Layer 9 of a small transformer language model trained on English Wikipedia (12 layers, counted from 0, width 128).
Take only the direct path to the model's output, skipping the later layers: a vector added to the residual stream pushes a token's score in proportion to its dot product with that token's output vector.

Output vectors of the tokens that the questions are about. A number n stands for n times 0.013.
"==": 7 -48 8 2 9 -39 42 -34 3 -27 47 -57 25 17 -15 21 30 -9 1 -13 24 -16 7 16 3 20 0 12 17 -21 -8 17 0 -3 60 -16 -9 1 9 33 -18 16 0 -32 -5 -7 -5 -34 3 7 34 -3 -15 17 -37 1 -3 2 4 10 -1 8 31 -31 -18 -4 -27 18 33 -24 0 4 36 -35 53 31 22 29 11 -4 14 24 18 16 -30 4 -11 22 41 -49 44 29 40 31 53 -51 -24 -3 -10 15 48 -4 20 -3 26 -2 6 36 -11 -11 -2 8 -6 -18 -12 25 58 18 14 30 -6 23 -6 -21 -8 -31 22 -12
"ile": -17 -25 10 38 19 -36 -17 -49 22 9 -12 -14 -4 56 1 -9 -13 0 -43 39 -21 12 -20 12 7 12 18 -11 -12 21 -25 -2 21 2 -35 32 -10 -13 8 -8 16 31 -23 -28 35 0 -9 6 12 -6 16 7 -31 52 21 -33 -28 0 0 11 -14 69 -30 -34 -29 35 -13 14 -28 -57 7 72 22 -5 33 -23 1 63 29 -8 68 -22 -47 46 26 -35 39 30 -13 16 20 -22 46 16 4 -8 -28 -26 -1 10 -2 19 -11 -3 34 14 -2 -19 -31 8 36 0 -44 -4 -15 -20 6 10 36 -3 5 -40 -22 23 9 -52 -22 -11
"ts": 49 9 2 -17 3 -20 -9 -24 21 -29 1 -16 8 -23 42 14 16 -24 -18 -21 -1 -32 -5 15 49 -43 13 47 -33 -8 22 2 -8 12 35 31 53 3 -11 17 31 -30 25 -8 -60 -28 -22 14 -1 22 -2 -33 41 23 21 39 -50 34 0 -9 1 -11 -44 11 22 4 -21 -27 11 11 32 -16 20 20 91 12 25 20 -18 -17 -28 18 -18 -16 -47 28 59 10 27 12 -35 -13 -31 34 9 -8 1 8 37 -3 14 21 -12 -26 16 18 5 14 -34 -12 -13 39 -26 7 -33 -28 -20 -7 -41 1 54 68 -25 -21 15 -56 13 -5
"ric": -6 -20 -22 10 -7 -52 16 39 30 -7 -62 -45 24 6 25 2 16 0 -45 -8 22 -27 -4 36 -27 -28 -6 -19 67 11 -17 -11 50 19 34 3 3 9 9 -16 14 -28 -59 7 -44 10 -31 -10 -30 -44 25 4 -3 24 21 -25 -28 23 2 -21 26 51 -30 29 -5 -33 26 -17 -24 1 30 -16 7 -9 -1 -15 9 27 -15 -33 -1 14 -40 5 -13 0 23 -7 -6 -16 -25 29 -10 -27 8 -60 -30 0 27 51 -17 -14 -22 -2 21 48 9 28 -26 -2 14 -29 29 -15 -12 -29 -6 -9 46 -13 -14 -4 -42 7 22 -16 -45 16
" Ch": -3 9 5 -5 -33 13 22 14 -21 5 22 14 -5 21 13 -4 -5 8 9 -4 -26 -12 -9 -6 0 -32 14 -19 21 -17 -12 2 14 7 12 8 -11 3 14 5 -3 3 31 -3 -7 7 0 27 -2 -2 27 7 -22 38 -14 2 5 2 1 -3 22 -2 -29 -3 -27 27 -8 -1 -29 17 -33 -12 7 -19 38 -7 -12 28 -10 -3 23 3 33 -4 31 7 15 -3 -15 14 18 3 35 -24 2 -15 9 16 -2 22 11 -12 9 -10 -1 5 7 26 -12 -4 -27 15 25 -27 40 19 -29 8 -31 5 13 2 0 -6 -2 -3 -35 -9
"^": 19 -5 13 2 10 -8 18 -51 -6 10 -4 -53 23 32 -24 24 -5 -11 1 19 0 -28 2 24 -8 -6 42 2 2 25 8 28 -13 -27 14 -23 9 20 1 34 8 -1 -3 -37 6 3 0 -3 8 -8 -22 -19 -11 -30 -6 -3 3 6 1 7 39 -22 -17 -5 -9 -17 3 34 -1 -55 -23 9 -28 -2 22 13 0 7 -9 -41 -35 13 10 13 -27 -35 16 48 -11 13 29 14 -7 -14 21 -10 -7 19 -4 4 14 -35 4 12 -25 -30 -12 -33 6 16 6 -11 45 -23 -16 -20 -41 -13 -7 6 20 13 23 -1 16 36 22 10
"ter": 6 15 9 -49 -41 3 12 -22 38 25 -21 -59 2 -31 14 10 -23 -3 -23 -51 13 5 -10 -27 46 24 5 -3 4 -30 37 5 18 19 -12 22 0 55 -14 -1 1 1 53 -7 -26 -15 -60 28 39 10 -16 -7 0 19 21 -6 -23 40 0 -19 18 33 -34 -3 -3 12 -22 -20 28 -1 9 -55 14 6 -6 -24 -17 50 13 7 -32 -14 -8 21 25 -4 28 45 -13 -7 -37 -1 -32 28 40 -20 24 -24 43 12 32 -23 -4 6 -33 51 0 -9 -8 37 -32 21 -12 4 -73 -10 51 -47 -9 -18 15 42 -46 43 11 2 46 -1
"x": 6 19 34 -16 -24 7 19 -59 -41 -7 -23 -3 11 11 35 9 45 -18 -12 -45 -10 -28 3 19 22 30 -22 6 -19 27 23 2 -15 32 -1 30 18 -26 -1 21 15 -24 -9 10 -9 17 18 38 1 -16 -29 -19 -32 38 42 5 6 44 0 45 28 25 -20 -14 -21 -18 -42 -18 37 2 37 -21 17 22 8 -28 -9 -47 -34 28 36 -43 -1 28 17 -11 7 -23 7 6 16 -41 39 -16 1 -31 13 -2 48 -8 33 -38 -2 -9 29 -16 5 14 22 1 -3 -39 -26 -7 -16 -20 6 8 37 3 -12 40 -26 -16 -8 11 -18 -31
"one": 53 7 44 42 26 -9 36 23 -14 36 -24 7 -22 -26 30 6 -14 1 -21 5 -10 27 0 -30 31 52 -5 -15 -19 11 -3 -7 -34 -41 30 -2 33 4 -6 -15 -16 -13 7 22 6 -6 -14 -1 -51 7 -10 11 -10 -13 10 2 0 39 1 34 39 -10 -5 22 0 -57 21 -64 -27 -41 39 81 6 0 35 15 25 5 31 -36 45 -30 -7 -2 -27 -19 18 -14 19 31 30 29 -5 -4 -15 -41 -13 -5 45 -39 -26 -18 19 5 -5 80 -4 -19 0 13 47 -6 4 1 0 3 -38 -86 -30 21 12 16 -42 25 -22 -49 -32 17
" The": 11 -11 21 -34 -32 -25 27 -1 14 14 27 10 -17 21 41 -9 -3 -2 12 -5 -21 18 -4 22 7 -25 -2 -6 28 -24 6 23 14 20 -12 15 16 3 1 6 -3 15 34 -18 -8 -8 -32 28 1 19 7 2 5 18 24 -22 -21 -15 1 -7 3 11 11 -7 19 -6 29 -3 -29 9 1 10 7 -9 19 23 10 47 29 3 -1 3 12 7 27 13 15 -24 -2 2 -5 -19 31 -33 -1 -13 -40 8 -13 1 -25 -22 43 -3 9 -33 -13 -1 -23 -16 32 6 -29 -16 -21 7 41 -7 -1 4 -20 8 -20 15 14 -25 -10 16
"ber": 35 15 53 -6 4 12 -5 -85 26 -13 -46 -8 2 9 12 -20 25 -3 -21 19 -6 24 2 9 -3 -17 -4 -42 22 -53 -9 12 -10 31 -22 7 32 -33 5 -40 36 23 -40 5 12 8 16 8 -44 -15 -29 -10 -34 20 24 -36 -34 8 0 -14 15 32 -15 8 -43 -7 -8 -26 -4 -24 0 -11 1 7 20 6 37 16 -47 -30 52 11 20 41 -19 4 -31 -18 -15 43 -27 21 53 2 -17 9 27 2 35 33 57 -23 -24 -5 -4 -9 -14 15 -5 45 -2 10 -8 -11 19 -48 29 -15 -16 10 -8 23 -9 44 -9 -29 20 35
"ite": 44 -17 62 -23 54 -1 -38 -19 21 12 -6 -42 16 24 16 3 -40 18 -40 23 -25 28 -31 -22 4 -11 -14 -4 48 -2 7 0 -6 -37 -12 33 24 -2 -49 0 -9 12 23 4 0 -31 -26 38 36 11 -16 45 -44 14 -31 -49 24 0 1 -11 -13 24 -22 -10 15 -6 9 -34 8 -35 -16 22 -14 -29 9 -12 33 1 21 1 -13 4 -31 -11 -23 11 -2 -30 -6 1 22 -7 -27 10 4 8 28 11 10 17 10 -2 -6 22 48 -17 -18 -14 -64 31 -11 -13 2 -9 -37 11 79 6 -12 46 -24 -6 -50 -8 3 -10 -25 10
"or": 11 -16 -1 18 12 -22 43 -4 -5 3 31 -27 -9 36 16 14 -19 13 -28 -18 19 28 15 -12 -17 58 11 -34 -7 -3 -21 -7 16 0 -27 -6 12 -17 6 -34 11 -30 19 -17 -2 23 3 -26 -12 27 -4 27 -3 20 24 16 36 -32 -1 65 -16 41 -14 9 20 16 7 -7 2 -16 -10 -15 20 -7 -51 3 7 -20 -16 7 -22 -37 23 -12 1 -11 16 -48 34 2 -23 -23 -36 33 2 -1 17 -22 -25 -12 -29 15 -22 9 -6 -11 26 -2 14 33 -19 3 -32 -52 16 5 6 -47 20 -30 -26 -17 -33 28 -16 -39 -3 17
"et": 5 29 27 -11 25 7 -19 -39 44 -23 0 -6 17 -5 25 37 -4 -8 -23 -32 6 -32 11 -43 -12 -7 -9 -27 -39 35 11 -6 36 21 -17 23 -13 -13 -10 38 -9 5 -2 30 41 15 4 -23 -9 -31 -57 19 -3 1 10 13 11 25 0 5 12 -2 -38 22 -20 43 -14 -9 -22 -13 -17 7 -26 25 -2 8 12 -18 34 12 -28 20 21 -1 -11 19 17 -36 21 -23 -18 34 3 24 14 -14 -7 -14 39 19 -10 5 22 5 26 -28 28 -13 -11 21 14 38 21 47 -31 23 -15 6 42 4 -8 -48 8 43 -7 -57 -9 -7
"qu": 42 3 17 44 -21 9 20 -67 12 21 -50 -32 35 39 -7 23 -4 -38 -3 30 4 -16 2 -46 17 44 -36 45 -13 7 62 10 -19 6 -28 -27 -26 -14 -13 11 8 45 -23 24 -16 -4 -38 25 9 -40 -32 -2 13 4 -1 2 -5 4 2 -28 12 1 -11 4 8 -1 -38 21 13 -36 -7 -29 16 34 18 -18 10 9 -8 24 21 28 26 6 -21 33 -10 -26 -11 -10 2 -27 36 20 23 -25 32 -30 45 15 14 -31 -26 -42 17 -32 19 25 49 8 -1 -14 -37 -19 11 -20 15 -15 -16 -10 -2 -23 -3 0 27 3 -29 11
"ons": 5 -20 -2 13 31 8 24 -7 -38 -1 -10 3 -4 -8 35 21 -23 -8 -34 -1 23 -6 -2 14 11 33 -7 -37 -19 17 -25 10 5 -1 44 -4 26 18 -1 4 11 0 -40 7 -19 -46 -26 7 -41 40 -22 14 54 -1 13 27 30 -6 3 4 27 23 -31 48 -23 -10 -8 -49 49 -8 -15 52 -6 0 26 -19 16 27 -24 -69 15 -55 -2 -12 -38 -6 -1 51 -56 23 28 -3 -33 -20 0 -26 -14 -65 35 -8 -15 -25 -4 -17 -41 19 -8 -4 -4 22 3 -25 -46 34 -2 24 67 13 -64 42 3 -14 -21 12 -4 -18 -1 -11
"st": -2 25 50 16 -2 -31 15 -40 -7 -23 -65 -19 -1 18 19 9 0 -28 5 -17 -30 -16 -3 20 -7 3 26 6 40 3 -2 10 37 48 18 36 -7 4 4 1 2 32 -1 -7 -8 -13 26 17 42 -11 -32 27 16 -10 18 -19 15 -20 -1 -26 32 47 1 15 -23 -4 -38 -15 2 -8 37 3 6 14 16 31 2 -30 -11 -13 -47 12 -24 9 33 13 -3 -28 -19 6 -10 12 -40 -3 8 15 19 8 46 -10 15 -2 -19 59 -6 2 12 -11 19 -38 1 31 18 5 26 -15 -26 -20 5 27 -26 4 -46 -20 12 -53 43 21
"s": -1 16 8 -8 -27 -23 31 -23 -25 -42 -17 21 35 1 27 -5 -21 -8 6 -32 18 4 0 2 -52 -5 -11 -17 8 -3 -18 0 2 -2 28 24 -17 9 25 -36 13 10 12 39 -40 3 2 15 36 9 14 -7 33 42 -40 26 -19 21 -1 -39 -4 -3 10 57 -28 -7 -48 -39 53 7 -19 -24 -23 -20 -28 2 -17 -14 -11 -11 -6 -12 -37 -42 -13 71 -14 11 -28 -18 -6 1 -52 17 -19 9 9 -34 20 -44 -19 33 10 -7 13 -12 7 -9 -45 10 0 24 -20 -26 18 -5 -37 -20 8 2 -17 -27 -32 -63 7 -5 48 37
"ge": 43 6 65 -29 -20 2 5 4 4 19 -75 35 15 -21 -1 1 -17 -5 -23 -14 -16 -18 14 -6 16 26 -25 45 37 6 -2 16 -10 -18 17 51 48 0 -26 17 13 -68 5 19 -36 -31 17 -5 13 -42 -37 19 2 -40 42 -15 24 -5 0 15 49 -5 -30 37 -10 12 -6 -4 -7 -8 6 -15 15 -11 46 -22 33 19 -46 37 49 -5 -21 5 12 12 1 -17 -14 -14 4 30 -12 -7 7 -37 -9 -28 -22 -39 30 -51 -3 23 -24 -34 -15 4 5 20 -8 -10 5 10 19 -71 61 -51 18 0 49 22 -23 24 -28 -66 -4 24
"rit": 13 1 -8 -51 39 -31 -27 -52 -6 -21 26 -42 -14 -1 -16 33 16 -4 -41 -20 -11 2 -5 35 -4 -3 -29 -22 32 -15 -6 -4 40 -5 -15 7 7 2 14 -11 -34 -6 -32 -21 -45 8 20 3 -31 3 4 29 9 -3 5 14 -40 -26 2 -32 -22 -12 -12 26 16 -55 40 -31 -51 -27 20 -17 18 -1 45 2 -15 16 -21 -9 -3 -19 -25 32 -5 -25 -11 7 45 -25 -17 -11 1 19 18 -47 -9 1 6 64 -9 -31 -25 -3 9 7 -7 -8 -5 -33 21 -4 -14 -45 20 29 26 18 -3 -1 2 1 -12 9 11 -47 -12 30
"to": 56 -41 27 -26 -33 -41 30 -21 33 19 -2 -26 18 -8 12 -1 20 -43 -21 9 -32 -8 -2 -19 12 7 34 -2 -10 -13 11 1 -30 3 9 24 -17 7 -9 -4 -15 19 35 -38 -46 -37 9 29 29 -20 -23 16 -9 -19 28 -35 -15 27 -1 -2 -17 5 -12 7 50 -12 26 -32 6 11 2 -21 42 27 61 24 -15 64 23 -1 5 20 -52 23 -5 -41 20 23 -37 26 -41 21 -16 45 0 -22 -22 13 25 -1 32 -38 32 24 11 51 27 -9 37 -13 -31 -2 -14 -19 -42 28 -12 -45 -58 -5 32 69 -15 -47 45 -14 -26 20

Each question shows what one neuron of this layer's MLP adds at an activation of 1. A number n stands for n times 0.0058.

n32: -8 3 18 -32 -11 0 11 -9 17 4 -6 -2 22 -13 4 29 -12 24 22 1 -7 -28 -11 -13 22 -1 -4 1 4 -2 -16 -10 45 -14 36 27 -2 27 -8 37 -1 -20 -18 19 36 36 -4 12 -12 -2 -24 29 -37 15 -13 17 -9 32 -7 -46 -26 -7 -7 8 39 27 -1 -6 12 -9 -1 11 4 5 58 -11 32 14 16 4 -11 -13 12 12 11 -15 -11 18 -1 -5 5 -12 12 -12 -12 10 9 4 -40 1 39 -12 -13 9 -4 -54 3 -2 18 -22 -23 16 35 7 -22 40 -15 -15 -5 6 -10 -13 21 12 -4 26 1 16
Pushed down most: "or"

n276: 27 -1 30 14 6 -24 5 -3 -38 44 -10 -7 14 -9 1 17 -19 -16 -19 -35 -2 -32 -40 37 27 5 3 -14 4 6 -24 27 -3 -6 8 -35 4 -14 -29 -3 24 13 2 24 -11 -23 7 -14 35 11 4 5 -21 -10 2 -35 -25 4 21 -13 -27 -12 -35 27 34 10 7 3 16 -28 -13 8 -35 -12 65 3 12 3 -36 31 2 -18 -14 -6 11 -36 -18 -10 14 -3 -15 29 12 -10 29 -13 14 38 9 -46 -8 26 30 -5 40 -23 -3 0 13 -11 38 -20 -1 -23 14 28 21 -10 4 -6 -23 -9 20 16 31 -2 -11 -14
Which of these tokens does it push up most? "ite"

n145: -9 -15 30 11 -48 1 -23 6 44 -11 12 13 -14 -18 -14 -24 14 18 30 -19 -36 31 25 39 -28 23 -17 -21 1 -14 10 -12 20 -20 -7 18 -3 -21 -35 -28 9 13 2 -10 17 23 -10 -14 3 -23 -23 17 -9 23 13 -32 -2 -11 -18 11 -20 22 20 -11 -3 3 -19 -1 -6 3 -6 8 11 -40 25 -20 6 10 -5 4 15 -9 -20 -6 0 0 5 13 -2 17 -5 -13 -9 25 -11 -18 -24 23 4 -4 -19 17 17 -10 15 14 -34 -37 8 12 0 9 -19 22 -12 22 -24 6 -3 -20 1 -2 -7 -17 -36 2 -18 -22
Which of these tokens does it push up most? "ile"

n46: -2 -2 -4 8 -13 -17 0 4 8 -11 9 -10 32 21 17 11 5 19 11 1 -4 16 36 18 -13 0 6 25 -6 -4 28 28 7 5 -17 1 -7 -12 39 7 -10 4 0 -1 14 1 27 15 7 14 23 -12 -39 -26 -16 3 14 1 -17 15 -18 -16 -13 -20 20 -29 -5 -8 11 -12 9 -24 9 16 -5 -4 -13 -3 10 -6 9 8 22 18 -27 -13 -8 5 32 -2 -5 20 -1 -7 18 -24 -7 -12 -32 -16 -4 -28 14 16 8 -3 2 16 4 26 14 0 -1 -5 -12 16 14 -4 6 12 -23 4 -5 -3 12 -10 -7 -12
Pushed down most: "ons"

n309: -1 3 -3 -34 27 -11 -32 -7 -3 -5 10 7 5 -34 -36 -13 1 32 22 4 -11 12 40 3 0 5 -22 3 -11 23 -9 -36 27 10 19 -4 24 -6 -11 -6 -19 3 19 5 -48 17 -13 12 -34 -6 19 38 11 10 6 24 -9 7 -11 -12 -4 -11 25 41 -4 20 16 -1 13 -18 3 7 -2 4 8 1 13 -13 -7 8 17 2 -20 -24 30 -9 -5 10 7 9 26 -13 -42 1 -19 -37 10 8 -6 -13 -8 -15 -15 -12 -7 -1 7 -5 -36 5 12 1 -9 -2 -9 -1 23 -13 9 -9 -12 13 -3 -4 1 10 23 29
Which of these tokens does it push up most? "rit"

n12: -25 1 9 -5 18 -17 -14 -33 46 0 -21 -24 2 -9 -2 -15 -8 2 -26 14 -30 -36 4 -18 -4 -15 12 4 -6 0 4 -3 -26 41 -28 -2 -5 41 2 11 36 0 -5 -25 -6 -10 -3 1 -27 -2 17 1 -10 33 -2 -12 -21 -6 16 -14 13 2 -2 -11 30 3 29 33 48 23 -1 -6 -18 17 22 15 -5 -29 -18 6 -45 6 -8 -4 14 -28 18 -23 -43 -4 25 -10 0 18 0 13 -20 7 17 -1 24 22 19 -13 15 -39 29 5 4 -10 -3 -3 5 -11 -11 9 9 -18 -52 23 0 3 9 -6 17 19 -4 -14
Which of these tokens does it push up most? "to"

n297: 18 36 -14 8 -18 -34 28 -20 -25 9 21 3 -2 -10 10 -22 0 -8 21 -25 20 -20 -3 40 -11 -3 24 -38 23 -23 -22 -5 -5 -26 6 16 -9 8 -46 -42 3 16 5 15 9 -16 -1 18 -17 -29 -22 -5 14 -6 22 38 13 20 -41 5 0 12 1 17 1 15 -6 -29 25 6 10 -14 -19 -20 11 1 -1 7 22 28 16 4 2 -22 -12 22 9 -6 16 2 3 -29 11 19 -43 2 16 4 -20 -38 -3 -26 7 14 -17 8 -23 -7 -2 -15 -15 -13 -1 -4 -4 -12 -19 5 27 18 -16 -15 -33 7 -18 8 18 51
Which of these tokens does it push up most? "s"

n149: -9 13 12 -10 -38 -9 32 2 -6 -2 3 12 26 4 7 -2 -3 9 30 -8 8 9 -5 12 -14 -1 -5 10 4 -2 24 29 -8 -1 -19 -6 -6 -12 29 -1 16 10 1 -19 23 -26 6 0 9 26 -6 -26 4 -30 -2 5 3 -11 0 13 -4 -21 -15 -15 7 -33 -13 2 -12 11 -15 10 -12 -5 -28 0 -30 5 6 12 4 23 2 40 -12 -7 -9 29 17 16 2 21 26 -17 -6 -20 -11 3 -11 -7 0 -1 7 32 1 4 -3 -5 -4 29 7 23 9 -20 -13 21 -20 -34 6 15 -9 -2 8 38 -3 -6 -18 9
Which three tokens does it push up most, strongest first? "^", " The", "one"

n24: 17 14 -30 14 12 -13 -4 8 -7 -25 -13 47 -15 0 11 -9 3 0 31 17 13 -2 -25 10 -18 31 -12 -3 -30 13 12 -22 4 -1 16 4 -12 27 22 -35 21 -6 3 -15 10 -46 -7 6 20 -12 5 1 36 -12 -1 -26 -17 10 -32 6 -11 -28 -12 6 16 -6 -20 -5 18 10 -18 23 12 -5 4 -5 27 -13 36 15 19 -11 -20 14 7 2 -21 11 -8 -10 17 18 39 -6 -5 -43 13 20 15 -5 -43 -9 14 -7 -18 -8 0 24 -1 11 -13 -24 -10 -15 15 19 1 35 -6 6 -17 24 -25 11 -9 -18 -2 -9
Which three tokens does it push up most, strongest first? "ons", "one", "s"

n86: 4 -12 2 -7 -10 14 8 7 -17 6 35 -10 11 2 4 -28 -16 11 -8 4 8 -2 -9 -2 -2 -12 -9 5 -32 23 -18 4 -3 4 2 -3 -10 -16 11 -11 19 4 30 -2 20 -1 27 -24 10 -13 -2 -32 7 9 13 -22 -34 23 -18 28 -16 -15 20 13 26 -26 31 5 24 -3 19 -26 3 2 15 0 9 -11 28 -22 -6 -28 -30 -31 -16 -12 -24 -6 29 -15 -15 10 -10 -2 -42 -5 -53 34 -37 25 20 13 -15 -18 -22 15 1 1 32 -4 12 -5 1 21 -17 25 -1 15 19 5 31 25 -1 -20 4 -18 27 -13
Which three tokens does it push up most, strongest first? "to", "ts", "=="

n79: 0 -3 -1 -10 32 -37 -17 -25 23 62 -28 -10 43 13 4 33 -16 9 -15 -32 -13 -28 21 -8 27 -2 -28 -29 0 -35 11 -23 -10 -13 -41 -27 18 -12 19 9 -6 3 -12 31 -13 -18 3 -8 -11 -28 12 -10 17 1 14 0 -15 -1 19 -9 -24 40 -30 10 17 -20 44 -34 -1 19 24 8 -43 -50 -13 27 43 -26 -7 12 25 44 12 -12 -30 5 20 19 -8 -16 25 29 20 3 -3 28 5 -25 -28 -38 22 -9 25 -8 -14 -2 -26 -19 -1 2 -14 0 -13 -18 -15 -17 9 -8 -15 -33 19 7 24 26 7 8 -9 12
Pushed down most: "st"

n247: -23 -4 -9 -22 -12 -7 21 15 8 -37 1 -1 -6 15 18 6 -9 20 1 -22 38 -32 14 -2 -14 6 -5 -29 11 9 6 4 8 -14 43 -10 19 -35 2 8 -17 -29 29 36 1 -17 10 2 20 -23 19 45 -17 7 10 -19 -11 -11 22 -31 38 -21 23 2 30 -7 -13 -5 7 2 39 -24 -11 19 -41 -8 17 -14 -7 -3 29 6 35 -2 -10 20 -30 0 -10 -22 -12 -6 -1 14 -23 -11 12 7 -12 -11 -42 2 3 10 10 21 6 -7 -16 31 -14 10 -25 -7 1 -8 -7 -11 12 -17 -4 -23 41 -15 1 -10 -26 -21
Which of these tokens does it push up most? "s"

n304: 13 25 6 2 4 -58 1 24 8 -19 -4 -4 14 -25 17 8 24 -14 -5 10 -2 7 29 -17 0 26 17 -9 6 34 1 -24 3 17 -13 6 33 -10 -25 -21 31 19 40 10 22 -8 3 -8 16 3 -19 13 18 -4 -14 28 -27 46 -3 -13 12 -28 15 -18 17 -20 -9 14 7 7 -4 21 -7 -25 29 -9 1 57 25 32 -12 -25 2 -39 -20 4 18 -20 -42 19 4 -1 15 31 7 -23 9 -13 15 -2 -14 -19 34 6 -24 -3 31 -62 -28 12 10 -7 22 -14 35 -10 -1 -21 10 -24 -2 20 9 -32 21 33 -11 -26
Which two tokens does it push up most, strongest first? "to", "one"

n301: -2 -13 2 13 24 9 13 -2 8 13 22 -13 -19 5 5 -24 21 15 -5 -1 2 2 7 -2 25 34 14 -18 -36 21 -41 -21 -11 -2 31 -26 5 -13 -11 -4 3 14 24 -6 13 -19 -12 12 5 24 12 27 -45 -30 8 1 19 -11 -11 -19 13 19 -2 3 24 0 -9 31 25 -12 9 0 24 -4 39 14 -4 -13 -2 -45 -4 28 -27 -2 13 -41 13 3 28 -6 3 21 -3 0 -20 -55 15 17 26 -17 -4 5 -12 -7 -34 -2 -16 15 6 8 -19 -34 -34 -15 4 -2 -5 -9 16 3 33 29 -50 7 -19 -10 -2 -10
Pushed down most: "s"

n243: -17 -14 0 -46 -11 15 -8 -10 -2 8 -27 -20 23 15 -7 23 27 -6 58 12 -19 -16 14 -24 -15 -9 -40 12 39 2 -38 -11 -9 -19 26 16 43 -1 1 11 -15 6 -11 9 9 7 21 -7 -39 0 29 -14 -9 -15 -12 8 -12 17 -9 8 -43 -9 -17 -17 25 -7 8 -8 26 41 -13 0 3 -28 10 2 -14 -24 -28 7 -24 31 32 18 -4 -17 -3 -4 6 -14 -5 0 31 25 -10 12 -3 -28 -13 25 -1 -10 17 1 -18 -15 -18 9 39 -18 -24 -29 12 -4 8 -10 -22 -9 -19 7 -7 -12 -18 -11 -28 -1 0 -12
Which of these tokens does it push up most? "=="

n150: 2 -2 -17 2 -24 7 -3 -6 -17 -14 1 -10 19 5 1 4 -50 5 -1 1 29 -22 7 8 -4 -1 7 -8 20 -22 -8 9 -37 -6 5 -1 -16 -12 24 14 -7 9 19 -21 16 7 -22 -21 2 -1 12 31 -7 -9 -2 6 19 28 41 -16 -27 10 20 21 27 -17 -2 1 -2 -2 1 16 27 -13 -22 30 -16 8 -8 10 -18 -14 12 0 -3 -32 6 3 4 -4 17 -4 -20 4 -6 -5 7 -2 -15 43 11 13 13 -8 -25 18 -8 -12 -3 2 -8 -18 20 16 6 6 -26 -27 -23 36 40 -9 19 26 28 -1 8 17
Which two tokens does it push up most, strongest first? "^", "to"

n94: 14 7 -3 20 -14 -20 9 15 0 -9 -21 3 -28 27 6 -5 35 -34 -13 16 -20 20 9 -27 -10 2 12 -20 18 14 40 12 14 -23 -7 39 -6 14 40 20 24 3 -20 -13 13 -22 39 15 32 -13 -4 -18 29 -1 17 -25 12 -9 -15 -5 18 -5 10 12 27 -12 15 8 17 -1 19 -9 -25 -47 -17 5 -10 16 32 17 0 18 -13 -10 -16 3 -25 -13 4 -12 21 1 -2 -55 -30 -7 35 -5 -1 -8 5 10 -29 35 9 7 -19 19 7 10 19 -9 22 9 -2 4 10 -17 13 2 23 -7 -27 -1 15 -30 23 -3
Which two tokens does it push up most, strongest first? "st", "ge"

n49: 1 -8 -5 -20 13 -13 3 5 30 -13 -16 33 -34 4 10 22 -16 19 13 -5 -6 7 -27 -29 21 10 39 -40 21 -26 -29 -26 -7 23 4 8 -3 19 -14 7 4 1 3 8 3 -5 -25 15 -9 8 -5 -1 -14 -6 4 -11 14 -13 -17 -29 -10 9 15 20 -43 -13 23 -33 22 -15 8 19 -17 18 18 -5 8 11 20 -25 30 27 -24 -1 13 22 -22 12 5 14 29 -21 17 -2 -10 -20 -23 11 -14 -21 -24 -10 -13 18 17 5 -31 8 28 -9 22 -32 17 15 7 45 -19 -34 17 5 11 -13 17 18 -17 -3 13 23
Which of these tokens does it push up most? "one"

n236: -24 -1 25 23 19 9 -27 16 26 -3 13 25 25 2 12 -4 -25 16 24 20 1 0 24 -5 -16 44 5 49 13 -21 3 18 7 -15 -3 11 8 -9 2 16 0 -26 20 19 10 7 1 -32 -10 33 2 -24 -16 1 -20 -25 16 7 24 29 13 6 3 21 -1 15 13 -8 -18 12 18 0 -24 17 42 -18 6 -2 -23 10 34 20 4 -36 12 28 9 -12 -45 10 -16 7 -5 -13 -2 -12 -28 -32 -6 -19 17 47 -37 -4 -4 -45 1 5 -23 0 12 11 31 4 9 5 22 45 -33 -6 -25 7 17 -4 -17 -12 2 18
Which two tokens does it push up most, strongest first? "ge", "ite"

n185: 7 -24 -32 -27 14 -55 20 24 0 -24 37 20 14 -15 -19 -7 12 -36 11 10 -4 7 20 -45 -2 2 11 0 -27 4 -30 -3 -42 10 26 14 -9 4 -3 -6 -4 -21 -11 25 -4 -20 -8 2 -40 -19 -30 -13 16 -19 -1 26 21 -28 17 -13 31 20 -10 7 22 14 2 20 9 -4 -21 -21 -15 26 11 -39 -22 -6 -14 -13 4 -20 -7 18 -20 26 17 -22 -8 -37 24 2 -19 -13 -42 -20 11 -35 0 1 12 -20 -29 -41 5 8 12 11 12 -1 -9 3 -9 -7 -5 14 2 -8 -10 -13 -5 21 37 35 20 12 -2 5
Which two tokens does it push up most, strongest first? "ons", "qu"

n69: 31 23 -9 7 0 5 0 6 36 -1 -15 9 -19 22 13 -10 -7 18 23 3 -46 18 24 9 16 22 20 3 -5 13 39 28 8 22 -15 26 20 20 -19 -29 2 -47 24 14 -28 1 -31 13 -22 19 -14 -1 -18 0 2 0 -8 -8 -1 -6 36 21 -3 0 -11 7 5 1 1 -9 29 -17 2 13 -24 6 -10 -6 -57 -12 -12 11 -7 5 44 -49 -16 4 10 11 -25 13 3 -3 32 13 18 -1 -18 10 8 -5 17 7 6 28 -13 -21 20 13 -1 32 -17 -18 5 -23 -3 -50 -9 10 -15 -21 -23 -22 -4 -17 33 -2
Pushed down most: "=="

n102: 0 -25 -16 -14 19 -10 -13 -11 9 13 -15 3 16 19 -7 -9 24 9 -2 18 16 13 -19 -5 -16 -15 5 -43 5 -5 -13 18 -50 7 -19 -10 16 9 8 4 36 4 -42 11 18 10 31 16 14 8 9 17 7 -7 19 10 10 -7 -10 -18 45 -8 -59 35 0 -35 -14 -7 -30 -1 12 5 27 -3 -10 12 1 -25 -28 -33 -4 0 7 18 -11 3 -32 -38 -16 -12 4 1 3 29 -9 -4 3 -5 13 9 19 5 -17 -5 -5 13 3 -19 10 15 -5 29 -4 -1 -25 -29 7 15 -37 -18 -4 45 -22 -19 39 0 8 20
Which of these tokens does it push up most? "ber"

n187: 1 35 -21 -36 10 -41 5 -17 0 1 -6 -4 -4 -4 2 0 1 -9 -20 -10 6 -5 -4 -29 -3 -20 -29 -16 -26 -13 19 30 -8 24 -56 0 34 -13 -23 15 -10 -28 1 14 -6 -8 17 -3 -24 -13 -23 27 7 -2 -11 -2 6 -7 18 2 31 -21 2 19 -31 29 3 -8 -17 3 -4 -1 3 44 -14 -5 -8 -3 -3 7 -21 28 7 16 1 31 21 -20 11 18 18 -6 7 -7 33 13 5 -21 -14 35 -8 33 6 5 28 -22 3 -4 -1 5 -8 57 24 -23 -4 5 15 25 -1 -12 -21 -28 8 -1 2 9 -15 -11
Which of these tokens does it push up most? "et"